Layer 6 of a small transformer language model trained on English Wikipedia (13 layers, counted from 0, width 128).
A neuron's activation on a vector x is GELU(gate . x) times (in . x), where the dot is the dot product.

Input weights of the MLP neurons that the questions are about. A number n stands for (n - 500) times 0.00068.
n54 gate: 515 536 466 518 771 347 528 365 483 381 304 489 343 428 416 440 507 467 585 587 693 590 583 411 489 399 409 665 394 464 362 654 443 500 545 871 514 535 492 435 582 608 364 486 561 562 480 589 442 522 431 500 517 472 591 695 700 201 496 406 535 246 624 549 366 504 456 441 410 599 522 518 396 475 490 538 544 506 500 747 304 449 331 524 497 314 489 656 571 689 608 629 356 443 475 648 632 507 533 777 573 544 554 440 533 452 440 557 533 589 244 691 421 482 598 457 333 561 601 403 378 338 156 583 668 255 348 504
n148 gate: 699 562 221 239 564 585 578 370 469 474 568 277 419 536 538 267 489 500 352 542 493 350 522 381 551 464 700 277 504 661 500 660 547 776 496 670 650 547 492 452 619 427 407 420 314 519 480 608 674 555 456 481 489 592 476 615 674 555 468 276 622 575 540 298 588 241 489 556 573 385 720 572 602 371 273 303 419 513 566 547 496 541 511 405 559 558 403 392 396 538 620 533 788 569 399 493 711 557 663 623 422 430 664 485 533 302 354 590 493 492 477 444 592 532 507 673 440 475 339 533 458 306 376 386 272 390 545 645
n255 gate: 546 529 491 769 624 434 490 452 497 571 416 500 320 464 476 578 549 546 632 516 587 578 438 532 546 425 615 687 359 376 535 410 580 660 463 596 402 522 537 464 387 444 500 469 510 633 398 577 398 451 404 646 630 525 524 384 714 562 603 277 349 637 568 380 405 422 670 667 347 662 618 414 588 497 377 522 563 377 654 636 497 563 653 478 484 269 440 542 648 608 623 461 552 594 481 416 676 583 447 381 626 401 549 452 444 574 468 342 433 520 272 648 520 664 509 231 380 637 418 425 573 613 282 329 406 411 534 542
n281 gate: 436 413 513 538 545 288 425 597 582 598 633 651 622 566 306 513 570 454 486 707 434 637 514 528 563 339 627 611 659 513 538 586 424 686 395 542 567 689 504 553 407 360 557 500 489 329 391 392 525 510 557 386 527 442 484 742 604 507 569 486 376 438 678 480 496 535 371 650 458 827 547 479 580 455 327 466 433 478 665 465 609 475 413 274 390 434 407 576 414 554 751 388 318 615 497 684 674 497 571 521 323 426 475 613 621 550 548 566 356 572 359 902 440 562 551 257 497 350 370 510 558 615 374 391 503 316 565 601
n296 gate: 373 574 610 420 551 414 356 613 590 523 272 552 454 596 465 340 456 418 558 418 562 393 485 376 596 319 540 474 376 317 514 523 500 453 381 549 541 540 531 578 423 533 697 433 666 470 276 667 500 434 661 470 464 654 182 573 449 474 714 251 518 500 724 446 400 611 481 689 640 528 412 294 607 616 439 553 365 867 611 426 540 481 382 347 662 423 711 376 562 546 415 470 397 389 595 412 451 551 275 423 732 515 504 577 436 371 356 614 310 523 314 607 415 679 399 463 625 474 396 441 243 515 423 560 687 608 371 610
n302 gate: 430 545 460 367 493 539 459 661 421 313 500 476 453 566 546 449 483 542 411 537 462 587 493 548 545 420 755 359 572 509 408 383 524 671 734 282 361 599 308 595 483 691 539 351 469 493 458 514 465 465 585 461 348 732 526 445 517 500 473 315 374 350 497 419 685 298 496 585 392 570 277 572 189 320 345 467 553 708 469 424 395 511 611 373 526 334 606 466 384 479 642 365 684 448 329 400 542 527 658 418 630 514 385 254 588 514 524 696 432 529 804 654 587 483 506 465 409 323 343 410 621 575 410 405 579 405 543 465
n312 gate: 371 662 586 436 561 660 591 548 526 300 376 604 497 362 448 392 404 629 561 360 579 317 444 354 538 479 557 500 656 351 510 286 629 524 464 406 628 676 407 410 466 514 574 645 572 489 532 334 765 414 598 588 282 563 481 483 514 565 541 410 720 409 394 356 639 507 394 447 424 464 332 547 390 554 450 619 479 562 379 387 594 690 311 739 293 603 402 544 449 699 500 600 431 545 636 503 539 281 465 452 451 765 590 601 280 341 564 640 326 319 553 427 403 517 434 635 397 397 417 486 570 525 576 337 654 389 489 569
n314 gate: 485 422 620 438 496 418 370 544 591 519 576 292 550 415 479 493 813 582 346 529 596 496 466 402 415 437 453 317 525 637 420 639 903 416 309 635 467 420 496 280 624 389 561 623 570 575 344 462 740 585 523 402 461 564 379 504 295 426 511 571 631 695 560 482 608 644 583 568 559 380 419 598 485 363 414 447 478 841 455 489 536 492 607 493 408 625 459 405 380 351 419 548 559 670 584 426 541 580 463 595 687 620 593 558 556 447 518 709 390 519 534 561 478 478 345 340 189 231 181 511 332 561 541 578 302 489 363 404
n339 gate: 403 592 566 662 602 488 199 375 514 675 275 450 288 292 597 447 465 473 508 433 550 326 481 405 742 435 447 735 519 361 496 222 693 689 520 348 454 538 777 597 340 539 453 386 581 504 373 492 371 389 535 634 541 466 655 466 576 500 489 461 504 443 556 421 252 577 453 673 631 449 608 285 588 492 664 544 558 655 481 416 369 555 723 596 456 343 296 511 549 639 385 765 542 623 496 382 786 372 227 432 332 508 639 480 527 524 492 389 658 393 349 545 488 527 458 496 370 389 631 389 604 343 185 236 588 552 540 446
n380 gate: 413 500 322 458 518 373 739 554 474 313 478 525 621 527 612 458 512 596 582 630 467 423 586 530 482 198 324 497 389 699 383 475 584 668 589 228 693 536 411 407 425 641 381 686 476 463 393 133 460 451 494 466 539 444 349 367 467 641 404 531 539 533 508 387 362 313 500 438 543 453 620 590 500 679 485 462 475 410 365 543 482 447 411 485 535 673 472 533 413 450 518 488 534 494 506 561 568 563 466 382 543 522 451 538 500 506 616 630 412 497 390 562 396 588 636 534 503 393 604 518 470 397 570 617 482 446 557 491
n402 gate: 585 324 471 512 488 660 637 497 463 410 540 614 535 599 581 420 769 657 607 346 387 461 476 432 327 637 360 431 447 486 453 564 506 603 407 488 650 497 566 627 447 461 454 640 710 463 574 307 633 446 400 323 404 433 430 462 598 623 509 368 497 386 326 407 452 503 644 472 413 463 602 579 399 561 532 463 427 484 428 533 567 512 509 365 449 575 610 420 288 386 330 359 632 398 497 366 470 535 418 677 627 461 611 435 545 509 503 527 485 454 404 422 590 669 410 367 625 422 470 575 541 408 512 569 571 424 288 539
n54 in: 565 588 282 453 618 419 563 322 628 417 623 516 663 456 489 740 592 710 480 453 759 648 387 476 524 440 602 726 559 623 406 504 586 457 537 516 720 362 600 270 579 697 295 504 628 398 522 533 508 364 455 337 527 515 564 634 528 556 626 468 551 524 645 523 379 660 721 332 464 584 488 571 492 210 523 481 569 285 371 667 508 357 352 620 553 233 638 777 259 673 560 536 384 308 295 711 411 571 654 769 549 597 564 408 613 557 535 575 627 508 393 550 617 635 660 488 477 376 757 620 419 324 173 593 580 477 245 619
n148 in: 550 801 530 655 449 550 342 406 566 656 504 398 598 195 622 432 497 628 528 446 340 419 712 472 517 686 510 326 507 570 548 464 514 472 533 535 426 286 646 436 465 496 367 543 539 293 542 647 347 566 418 482 578 581 598 600 608 661 507 348 669 452 449 449 518 486 375 507 433 507 271 359 570 497 391 419 418 472 295 517 572 403 356 605 553 343 579 458 486 446 517 507 504 311 655 477 215 517 568 559 678 408 479 368 28 432 452 577 388 377 366 284 528 389 519 500 320 420 570 339 469 432 549 624 479 602 594 434
n255 in: 654 549 421 607 406 630 465 631 407 716 629 536 580 675 488 457 339 617 477 439 342 599 756 422 678 530 445 599 565 578 558 369 597 513 651 604 464 441 479 590 477 632 361 440 503 601 649 639 470 721 326 453 490 625 497 373 579 550 559 626 490 306 488 619 749 483 392 358 510 522 483 432 589 432 670 433 637 556 510 533 513 368 553 341 399 510 261 458 549 561 405 342 550 507 598 506 547 442 523 670 426 500 162 393 574 198 490 582 385 402 565 592 507 549 542 636 375 503 543 421 465 416 553 493 536 580 463 234
n281 in: 516 508 593 386 568 383 500 362 628 424 444 372 530 736 504 393 465 484 550 594 754 477 656 767 334 369 481 497 256 713 595 587 637 276 464 410 581 302 226 812 630 640 476 441 457 417 692 575 465 620 806 520 496 534 471 664 481 454 629 679 572 561 430 398 442 434 354 369 450 437 179 470 616 318 496 496 535 566 593 654 549 381 512 545 611 292 602 435 893 624 577 369 554 488 454 308 469 473 465 684 586 488 585 145 386 587 587 224 532 524 556 381 527 458 542 364 624 477 422 635 504 401 620 356 431 587 603 538
n296 in: 554 538 460 380 455 426 758 814 341 417 764 508 522 638 453 589 542 612 288 429 622 177 264 375 554 561 744 490 323 362 391 332 651 410 571 678 473 560 564 395 515 592 547 482 565 500 465 319 609 427 589 484 426 329 629 572 504 573 387 535 662 676 333 440 211 488 574 375 170 394 500 620 412 417 641 651 477 297 488 382 395 371 623 404 416 790 461 674 632 516 554 312 450 439 409 537 562 485 484 375 644 628 592 764 387 378 732 530 346 539 397 389 654 409 455 461 411 381 662 577 481 484 485 427 508 444 334 542
n302 in: 507 613 383 481 418 526 658 532 485 447 527 558 441 558 570 533 432 376 535 591 551 565 490 646 230 584 421 591 716 483 671 595 560 345 440 572 620 335 497 409 427 490 626 592 619 523 550 553 533 442 320 790 528 431 569 303 362 571 465 523 582 598 602 641 448 374 595 559 500 623 607 633 773 639 581 447 343 367 315 587 553 612 623 627 515 339 431 573 226 540 436 535 500 568 379 556 480 573 438 270 435 572 442 634 415 606 481 497 619 636 550 407 396 663 591 500 500 490 358 458 622 589 375 441 574 557 600 660
n312 in: 497 586 415 396 442 433 603 542 301 408 544 669 360 315 463 463 365 330 549 602 448 500 477 581 395 612 558 483 510 494 629 550 542 675 579 417 652 678 356 557 360 391 500 506 652 480 488 348 313 622 473 463 407 529 411 471 254 480 360 616 662 684 449 397 590 629 503 422 332 544 336 426 615 293 638 478 460 633 500 378 336 544 381 583 390 681 487 428 611 432 369 596 246 602 360 598 580 552 249 383 293 560 467 483 473 429 558 565 537 283 456 599 454 585 554 450 462 296 550 405 388 591 625 460 385 516 581 425
n314 in: 514 544 552 470 430 438 470 561 416 252 416 462 550 442 455 462 493 538 618 530 636 644 476 173 476 394 557 485 375 716 396 618 614 772 461 376 647 709 471 193 497 551 532 657 394 441 453 553 393 551 542 643 500 490 452 443 510 442 588 493 641 353 466 443 497 545 626 563 565 614 472 517 534 490 314 428 303 751 617 510 443 647 541 750 353 636 298 537 574 616 691 462 425 340 483 428 347 617 538 588 445 711 545 664 469 381 503 571 370 254 511 609 459 564 441 435 589 551 473 592 308 423 398 631 582 327 489 595
n339 in: 511 507 308 483 379 685 469 625 583 347 522 443 456 218 685 526 426 425 476 309 486 726 805 653 377 395 321 534 542 599 538 446 486 711 617 461 560 535 412 553 462 588 486 309 398 428 607 392 600 693 407 486 408 572 457 385 448 532 552 553 531 648 433 264 546 250 532 590 447 597 226 376 346 407 425 449 724 446 716 591 404 648 454 412 466 549 324 444 441 525 567 437 356 384 268 490 428 576 375 587 721 504 440 456 575 590 369 538 489 381 449 588 528 277 474 610 497 479 366 338 623 522 605 649 581 548 286 497
n380 in: 690 509 424 506 603 319 704 607 506 497 654 541 361 614 470 568 357 458 607 526 553 450 719 616 576 564 652 474 517 473 483 751 587 405 804 565 450 465 552 435 512 485 458 511 697 539 449 476 479 687 485 503 491 526 624 477 625 614 561 568 422 397 585 420 473 538 425 422 532 699 460 445 363 595 657 511 515 413 527 588 474 596 485 721 458 392 566 457 503 494 532 456 485 529 665 475 727 624 583 587 479 580 474 442 331 530 363 357 530 588 400 571 559 456 492 562 352 450 577 412 460 497 652 491 497 634 521 410
n402 in: 506 491 486 413 438 512 520 455 438 494 485 509 603 437 632 551 575 436 386 634 520 408 375 506 365 672 275 576 458 606 430 491 556 531 497 422 391 443 506 381 551 422 559 604 503 462 717 624 605 698 570 521 514 447 331 537 491 534 520 633 370 548 414 542 622 345 635 650 526 431 631 336 469 598 564 478 407 263 610 420 503 456 466 550 568 494 594 324 579 414 408 468 624 514 497 599 304 646 617 588 456 561 368 404 561 518 500 511 609 485 541 564 696 568 534 645 506 664 676 589 506 374 575 572 574 522 586 520

Each question shows a token from some text and the vector x that enters the MLP there. A number n stands for (n - 500) times 0.013.

"ey": 458 626 429 554 581 445 629 601 441 496 479 452 553 450 550 656 516 539 629 614 630 536 466 478 562 676 647 451 469 465 464 484 504 510 659 382 658 484 517 344 552 607 413 479 344 455 547 571 498 442 457 425 536 456 486 471 473 522 525 451 528 590 286 523 605 483 490 612 475 452 511 260 534 384 468 530 339 498 438 556 499 591 507 639 572 592 613 584 553 520 587 516 652 555 288 519 360 517 474 556 547 517 654 386 559 329 755 606 438 336 691 582 582 476 575 387 551 558 747 457 533 514 603 469 557 396 603 485
Which of these neurons fires most? n312

"cl": 486 368 648 578 432 311 491 514 562 521 431 552 507 510 453 524 577 338 542 614 610 545 657 530 511 467 479 501 564 489 444 640 434 370 336 628 338 491 606 412 473 356 587 680 495 406 521 519 335 450 579 391 596 568 461 597 334 548 506 418 348 574 402 512 510 573 594 479 624 517 503 454 469 382 341 554 664 592 337 442 438 452 511 512 518 373 542 548 587 413 534 266 490 358 602 543 419 586 445 460 423 672 433 441 462 473 694 422 625 521 587 546 479 383 485 424 451 503 699 595 482 643 478 522 356 673 430 586
The most active neuron and its activation: n281, at about 1

",": 383 293 529 444 489 574 470 608 477 522 609 541 502 423 566 660 438 464 399 542 349 405 507 649 399 497 387 573 524 507 407 661 432 486 631 590 594 549 589 485 512 408 483 521 648 487 503 515 486 333 508 417 654 576 741 487 541 413 533 406 478 672 328 502 436 492 426 569 515 568 604 429 603 405 666 480 395 392 336 489 534 433 540 468 581 495 704 458 508 382 544 491 496 503 419 581 475 501 480 579 448 459 544 523 477 598 456 449 575 490 628 546 436 618 488 401 505 515 464 308 441 502 496 498 643 646 428 634
The three highest activations, in order: n402, n314, n255

"–": 342 256 468 502 340 583 488 780 539 584 428 445 462 519 537 574 500 520 544 391 367 426 595 504 573 623 508 552 435 456 455 627 513 318 460 467 533 568 485 404 423 256 598 499 406 490 493 420 416 581 379 744 500 540 509 525 504 653 493 539 565 635 383 490 572 451 583 571 539 401 555 594 411 292 329 494 571 313 548 494 387 344 451 574 492 525 346 487 377 554 536 406 448 512 408 454 439 414 514 454 472 646 521 633 636 607 566 450 700 483 483 536 446 497 445 679 451 407 340 595 540 661 478 528 436 623 530 488
The most active neuron and its activation: n281, at about 0.14

"/": 466 327 403 450 327 462 499 622 495 457 357 572 479 509 626 521 435 658 646 376 465 433 475 550 536 590 474 499 461 495 424 621 531 490 474 502 584 359 523 351 658 265 626 525 474 475 463 593 497 522 438 439 382 569 481 640 474 619 518 636 558 712 414 489 537 453 683 500 493 474 353 437 546 304 486 434 517 321 636 535 351 414 593 670 547 669 490 499 485 501 346 379 523 544 383 458 300 466 421 286 490 547 438 483 508 546 502 432 429 434 488 462 437 403 368 509 550 432 516 605 412 824 414 504 492 522 442 455
Which of these neurons fires most? n314

" |": 483 473 494 486 473 555 530 616 603 480 700 480 548 479 640 549 415 522 525 486 495 453 559 600 471 456 470 324 442 771 496 568 478 373 522 557 466 410 603 485 562 439 539 551 473 484 505 548 421 407 493 406 613 569 630 515 521 583 463 570 549 522 342 499 480 509 622 457 552 494 607 415 524 380 617 501 466 202 481 501 555 528 491 512 545 516 483 417 498 504 469 577 547 508 386 571 538 537 487 518 566 461 443 510 459 558 497 495 515 630 459 548 418 522 512 465 540 591 544 518 464 574 539 460 508 401 446 577
The three highest activations, in order: n380, n402, n314

" ": 399 488 524 354 625 376 480 456 482 626 475 618 443 501 638 539 470 526 498 463 409 477 411 534 415 452 428 697 472 440 554 593 474 458 470 562 347 367 551 407 577 315 512 465 506 502 552 421 390 466 550 464 629 629 552 578 457 442 265 591 498 576 341 387 482 487 528 478 571 335 592 469 551 431 487 524 467 386 421 642 537 398 442 617 609 441 535 500 509 550 524 570 542 479 371 760 475 424 462 398 517 381 517 463 394 552 586 365 615 460 421 550 521 396 396 503 520 490 493 512 580 604 523 416 528 516 533 385
Which of these neurons fires most? n314

"e": 354 311 604 456 482 409 515 561 597 481 393 620 551 383 709 599 582 430 512 305 462 438 513 451 483 533 578 449 427 532 316 471 488 336 622 451 434 537 431 470 462 472 532 454 481 388 461 564 500 546 503 510 526 266 415 492 604 511 439 544 592 516 241 560 432 510 511 586 469 502 457 524 499 394 447 483 508 512 449 357 618 638 408 602 437 534 643 490 509 531 677 455 380 436 361 267 546 592 540 476 612 599 640 565 439 420 480 574 527 463 430 535 462 426 414 495 520 481 493 615 524 722 648 497 354 513 583 393
The three highest activations, in order: n314, n312, n255

" in": 592 409 593 511 472 527 401 464 501 497 450 488 507 491 547 532 599 484 438 250 619 486 440 518 515 582 412 604 553 609 467 445 546 631 577 505 525 410 490 466 514 440 537 512 400 368 496 546 425 296 526 366 490 575 564 583 455 416 460 438 492 533 411 539 462 416 519 554 708 429 587 643 570 446 547 288 569 381 365 626 385 485 531 598 804 439 468 543 479 549 648 476 587 441 399 388 452 510 531 555 560 492 547 256 460 555 664 503 581 506 548 563 686 558 467 560 602 498 455 759 576 614 405 504 483 542 521 541
Which of these neurons fires most? n402

" W": 525 350 472 402 534 496 479 528 537 543 196 497 645 480 621 643 554 560 630 482 469 796 430 598 422 377 470 607 326 503 448 475 502 498 408 535 387 562 501 510 514 409 465 523 491 433 514 470 604 529 571 558 627 302 515 621 516 535 516 503 400 584 383 524 371 619 351 477 539 372 365 463 355 608 584 488 608 353 477 615 450 449 411 579 592 554 528 603 542 356 483 441 538 492 304 426 531 395 495 462 523 426 444 610 538 524 737 445 426 551 410 607 461 503 410 561 577 475 607 344 491 538 432 491 579 413 528 687
The two highest activations, in order: n54, n281

"D": 575 538 478 442 465 559 603 449 564 594 339 551 594 577 277 625 514 364 418 392 396 663 440 470 461 363 388 435 379 502 407 541 510 429 337 545 469 381 443 418 548 308 490 555 475 537 488 619 354 530 412 498 624 490 619 585 444 505 453 498 606 557 313 586 496 573 493 445 638 482 513 592 419 555 477 544 549 398 543 555 411 456 499 512 380 552 558 535 566 669 563 448 404 451 508 425 539 566 564 378 417 703 404 404 432 431 608 359 495 301 496 557 704 449 340 505 560 484 422 421 503 436 490 340 537 665 582 602
Which of these neurons fires most? n339

"il": 341 501 570 597 559 385 620 432 410 492 529 618 539 516 487 514 552 486 414 392 391 640 465 515 602 564 523 444 479 562 225 555 556 446 432 540 654 391 481 562 536 525 337 556 336 473 589 606 464 545 393 562 492 753 468 571 597 574 539 454 539 612 326 375 606 479 586 555 512 593 579 463 555 642 325 615 604 532 285 606 535 468 511 605 434 467 680 569 473 440 491 341 717 543 501 434 517 453 590 502 472 367 408 371 460 418 555 578 505 471 508 536 615 539 474 651 471 554 536 572 593 371 428 567 484 340 619 646
The most active neuron and its activation: n148, at about 3.8

"G": 563 436 457 511 468 491 553 494 592 531 451 660 488 421 459 578 538 492 469 391 415 654 373 584 515 357 425 439 459 541 492 479 444 417 427 526 465 464 441 485 578 341 507 610 531 458 510 463 386 608 384 502 715 336 561 452 428 579 445 459 482 497 199 615 465 613 469 523 619 565 527 518 446 531 475 552 470 391 504 585 554 467 520 459 479 477 367 502 550 443 522 435 347 531 509 484 562 484 614 395 496 665 472 381 506 566 618 382 389 308 384 628 608 694 340 516 623 427 464 297 544 528 543 256 497 554 592 569
Which of these neurons fires most? n54

"ility": 457 626 440 537 496 280 521 553 564 439 325 481 558 448 618 462 477 695 540 480 526 630 370 578 394 552 559 490 579 421 491 523 501 622 579 585 632 323 551 433 437 690 429 505 396 496 449 482 557 406 444 592 532 513 614 381 440 535 530 434 596 529 551 451 367 358 381 663 609 343 436 439 496 388 533 612 576 431 316 405 607 457 461 534 329 589 573 436 478 541 395 431 570 419 516 528 587 576 486 378 481 657 412 641 482 386 431 729 493 536 639 351 670 506 553 577 578 398 576 470 374 341 689 579 511 407 534 489
The three highest activations, in order: n148, n302, n312

";": 552 288 437 483 337 716 483 493 581 635 484 394 572 555 655 401 510 558 358 467 438 322 444 592 613 483 377 478 589 559 500 563 508 459 481 546 552 463 460 427 542 460 583 516 392 407 535 507 475 436 553 548 668 530 646 543 594 711 545 623 499 642 301 536 599 447 443 681 585 339 479 474 638 512 490 580 441 316 468 441 503 439 408 474 605 526 550 353 491 490 485 481 634 538 375 495 392 459 471 518 563 499 463 542 482 481 550 468 383 476 509 505 434 318 528 568 495 508 533 494 455 608 507 502 340 720 482 457
The most active neuron and its activation: n148, at about 2.9

"el": 440 412 547 519 592 352 603 477 424 490 291 468 562 571 428 569 348 431 447 365 547 628 539 390 592 591 542 524 562 476 464 541 581 538 656 394 648 416 476 554 484 559 423 508 428 577 478 430 620 433 564 453 518 591 424 518 549 571 498 509 634 589 328 357 534 597 452 620 573 602 420 432 533 540 404 407 540 401 393 374 408 508 537 736 374 525 713 564 504 403 493 350 581 346 375 368 569 454 447 354 533 587 350 617 272 386 547 466 609 411 487 522 520 459 505 641 615 403 472 599 461 504 507 709 534 650 589 594
The two highest activations, in order: n312, n380

":": 485 539 406 521 396 517 652 526 574 627 515 456 503 420 695 578 529 670 445 352 643 519 431 445 451 653 400 479 493 471 470 550 501 582 511 574 672 575 468 331 412 507 427 537 400 345 502 551 605 547 489 418 476 557 499 523 466 562 566 514 535 613 388 382 370 611 462 514 579 415 537 454 540 245 464 448 542 321 501 406 469 513 465 592 465 646 515 386 369 421 354 331 596 373 341 446 492 531 711 532 501 430 320 536 416 552 340 476 344 395 531 528 460 395 460 552 575 384 411 496 482 600 450 309 717 407 375 490
Which of these neurons fires most? n148

" broadcast": 384 551 487 438 580 572 484 509 543 554 629 308 584 398 529 631 457 402 571 605 534 532 393 627 453 470 590 593 480 397 394 539 604 732 629 491 566 397 539 311 531 379 461 635 577 528 423 410 519 569 384 394 625 580 559 561 533 627 461 582 396 601 426 623 325 542 601 538 538 258 544 511 376 348 387 547 502 464 467 464 449 528 453 682 501 477 671 460 570 503 594 335 476 467 378 540 501 537 503 524 543 575 532 512 339 533 528 353 669 501 497 427 505 492 656 546 478 448 497 471 422 574 433 582 697 366 405 538
The most active neuron and its activation: n54, at about 2.7

" final": 538 464 496 480 705 382 393 689 471 588 516 512 520 367 658 611 389 409 403 590 634 497 535 699 502 428 643 529 380 418 479 541 476 545 621 515 416 604 479 509 499 398 507 650 637 474 401 524 514 393 426 394 532 613 541 485 466 533 469 672 401 425 398 589 384 529 714 684 546 311 680 509 506 548 630 489 630 371 497 431 659 478 523 596 576 500 370 461 450 609 478 436 504 522 534 491 405 604 496 526 485 517 547 415 462 421 693 563 547 371 607 556 552 449 582 541 399 488 332 638 571 491 453 646 409 524 349 512
Which of these neurons fires most? n380

" Upper": 564 453 530 458 508 578 613 606 379 615 400 481 653 442 476 552 343 466 545 495 460 463 513 527 631 536 562 578 548 520 424 517 598 609 509 666 472 389 482 589 420 382 610 499 396 504 509 495 455 449 450 673 491 680 540 518 459 663 620 478 586 552 208 540 477 410 513 448 772 333 620 459 598 442 399 471 493 290 523 442 394 498 490 674 477 590 401 521 575 668 502 534 531 647 524 485 448 575 660 535 538 491 512 482 450 364 484 558 373 485 605 416 587 537 433 563 587 452 467 536 485 587 633 595 362 556 438 574
The most active neuron and its activation: n148, at about 1.9

".": 426 266 546 459 441 556 566 591 332 517 465 497 452 485 558 632 539 552 308 433 478 439 356 656 461 482 433 559 684 561 537 581 355 369 459 451 484 514 520 432 506 412 452 508 449 617 421 516 542 425 338 403 680 510 659 486 505 499 494 632 493 641 389 611 569 476 612 497 584 488 516 443 587 441 637 552 601 373 444 519 467 584 469 583 605 414 566 252 522 419 470 426 514 515 591 446 609 508 509 476 548 464 381 445 433 451 389 532 327 563 478 467 509 359 655 492 587 514 539 443 463 658 476 402 425 546 428 553
The two highest activations, in order: n281, n148

"HA": 529 570 352 514 309 478 747 435 570 358 556 511 373 537 494 666 496 628 398 377 563 664 361 479 398 496 458 498 419 520 423 623 405 510 653 478 437 464 428 572 736 478 539 495 545 539 488 429 326 468 543 529 684 323 519 369 540 507 518 461 487 564 394 491 462 364 492 496 580 389 458 411 407 539 506 509 578 320 378 590 524 561 444 546 441 449 472 506 490 517 434 441 561 589 390 490 464 528 533 379 462 647 345 372 295 384 617 591 452 691 645 431 562 616 409 487 487 460 542 381 447 330 556 583 552 565 541 615
The three highest activations, in order: n380, n302, n402

"ck": 487 325 667 505 544 236 533 499 591 402 398 606 419 451 384 566 526 493 405 370 448 586 447 528 626 553 558 322 414 455 555 537 424 467 486 530 411 443 393 436 503 496 540 516 626 441 440 508 671 519 589 533 449 400 497 573 383 625 472 421 421 523 277 528 391 515 597 573 547 480 505 393 494 409 552 529 523 437 508 399 580 570 473 624 454 711 510 484 471 496 645 551 556 565 402 428 468 460 160 617 586 365 568 503 529 531 535 469 491 298 459 586 416 480 437 417 548 546 453 598 520 705 588 525 563 667 520 472
Which of these neurons fires most? n296

"w": 620 375 543 471 428 318 559 523 464 508 570 512 519 566 441 682 652 550 461 457 410 763 479 562 474 603 403 461 500 577 483 545 591 467 527 583 361 565 476 699 474 345 568 518 625 473 574 457 558 413 597 369 619 497 507 615 494 625 530 405 556 448 533 549 681 493 446 386 670 543 482 621 484 406 509 640 581 480 426 562 589 306 606 698 534 493 578 599 515 523 531 367 568 486 498 385 564 523 431 411 329 689 468 512 480 489 707 350 465 466 468 600 582 586 383 494 390 459 529 295 541 411 407 334 629 566 654 545
Which of these neurons fires most? n281

" Belgium": 551 524 500 432 495 468 651 590 675 434 710 414 492 642 421 596 622 395 446 445 535 594 470 631 455 615 441 565 494 468 402 623 566 672 597 524 431 441 651 459 514 479 682 467 620 435 376 367 508 521 573 468 553 595 586 550 427 638 497 467 366 516 440 521 540 471 744 407 534 390 541 434 537 531 532 502 305 295 403 573 519 648 496 583 428 470 306 469 551 452 542 541 428 563 473 487 530 538 416 481 451 640 463 587 520 640 527 730 694 385 323 524 413 438 505 580 575 569 502 601 323 516 547 508 560 331 509 492
Which of these neurons fires most? n380

" north": 526 450 422 492 492 224 613 697 373 571 588 345 536 443 650 494 531 362 504 585 388 586 548 517 496 575 461 591 591 517 519 492 528 551 518 423 632 316 425 399 545 331 585 530 378 511 417 370 490 523 461 547 541 541 608 544 503 667 481 608 544 595 349 518 393 454 597 605 717 266 735 445 572 422 353 541 587 416 452 437 495 466 488 707 458 343 517 475 569 582 544 368 532 483 519 416 606 492 471 495 581 413 494 515 632 396 500 492 669 357 625 482 585 557 559 468 516 389 516 544 426 515 460 547 474 542 621 621
The most active neuron and its activation: n380, at about 0.43

" pre": 499 429 458 456 552 418 438 493 360 480 625 495 560 516 548 478 630 416 556 554 500 593 582 562 496 582 323 620 583 513 545 643 512 539 480 576 271 348 481 704 540 342 528 631 365 493 542 698 548 408 631 590 581 607 492 505 408 590 486 496 323 460 420 541 362 470 645 510 664 246 625 475 474 437 531 487 507 377 466 578 513 524 642 741 648 361 517 515 483 522 475 526 475 365 419 401 548 449 529 450 457 446 567 639 649 387 454 481 384 497 621 424 689 625 436 487 480 501 562 446 484 579 457 521 481 572 511 643
The three highest activations, in order: n296, n402, n314

"2": 409 571 421 590 537 573 462 613 486 672 447 630 329 422 551 607 446 418 704 520 392 649 497 533 418 456 454 549 516 468 581 642 520 392 615 555 300 518 439 481 530 406 642 488 488 528 474 575 277 433 481 579 669 654 577 608 689 455 600 471 361 559 451 520 532 502 446 640 671 568 611 435 508 537 548 521 456 472 318 703 555 574 558 544 605 353 562 362 655 522 526 643 573 419 314 424 391 519 397 547 574 493 631 346 400 434 505 524 515 451 465 558 436 349 413 460 474 553 519 356 566 549 606 537 512 515 601 482
Which of these neurons fires most? n339

"ex": 562 427 584 438 474 498 543 407 399 419 606 499 394 565 520 584 614 429 477 518 526 523 571 453 625 447 576 370 531 403 428 502 419 296 661 512 538 578 710 479 441 492 342 593 373 550 407 557 367 438 497 509 519 385 536 671 279 482 466 499 467 579 247 420 458 602 597 432 552 487 665 345 565 422 416 570 455 358 411 300 457 437 616 400 554 443 495 559 517 357 508 392 508 389 476 499 456 523 405 511 539 441 495 485 376 444 580 561 377 600 480 640 545 581 450 542 586 375 482 614 576 463 468 554 508 533 540 568
The most active neuron and its activation: n339, at about 0.26

" defeated": 638 437 585 575 405 538 649 603 486 455 600 492 554 403 643 697 540 460 423 511 463 357 540 476 631 495 588 584 465 443 388 449 480 652 484 450 568 477 562 575 507 444 583 573 463 629 418 568 398 496 421 341 531 555 589 514 406 557 569 497 493 312 463 476 442 590 511 592 739 436 599 594 406 531 583 475 534 197 403 624 558 543 460 620 637 433 518 606 427 596 646 571 453 430 534 475 518 401 534 575 544 591 512 460 560 661 547 385 571 484 547 486 541 402 567 621 438 358 523 499 438 490 316 419 578 593 266 568
The most active neuron and its activation: n54, at about 2.8

"6": 523 566 439 649 500 520 460 500 571 447 547 643 449 477 609 491 482 549 542 473 543 640 309 362 463 591 549 559 545 374 549 516 474 533 431 512 467 384 421 573 629 590 386 426 570 505 485 428 475 506 478 543 598 645 659 465 443 657 530 470 410 313 292 455 423 598 491 566 536 472 484 354 561 321 558 581 571 231 391 447 561 417 518 418 442 530 453 465 463 530 546 460 578 420 430 311 589 530 555 355 592 431 403 503 483 499 449 397 515 436 534 569 563 481 393 549 534 546 640 400 517 460 514 588 497 537 515 422
The most active neuron and its activation: n255, at about 1.6

"s": 460 541 568 468 457 506 523 527 376 487 578 589 477 480 464 508 829 393 374 418 512 469 310 319 630 515 641 297 477 478 446 528 510 409 403 480 463 454 511 542 405 511 595 529 461 525 439 669 537 314 588 449 623 526 452 554 389 580 530 508 430 568 397 443 542 705 603 521 553 631 514 440 522 493 368 577 437 465 360 433 487 513 485 527 521 514 546 607 621 442 497 550 509 465 323 438 602 370 452 581 578 502 491 621 566 513 488 583 463 538 372 600 470 374 443 545 542 383 735 566 523 672 440 512 608 351 433 634
Which of these neurons fires most? n296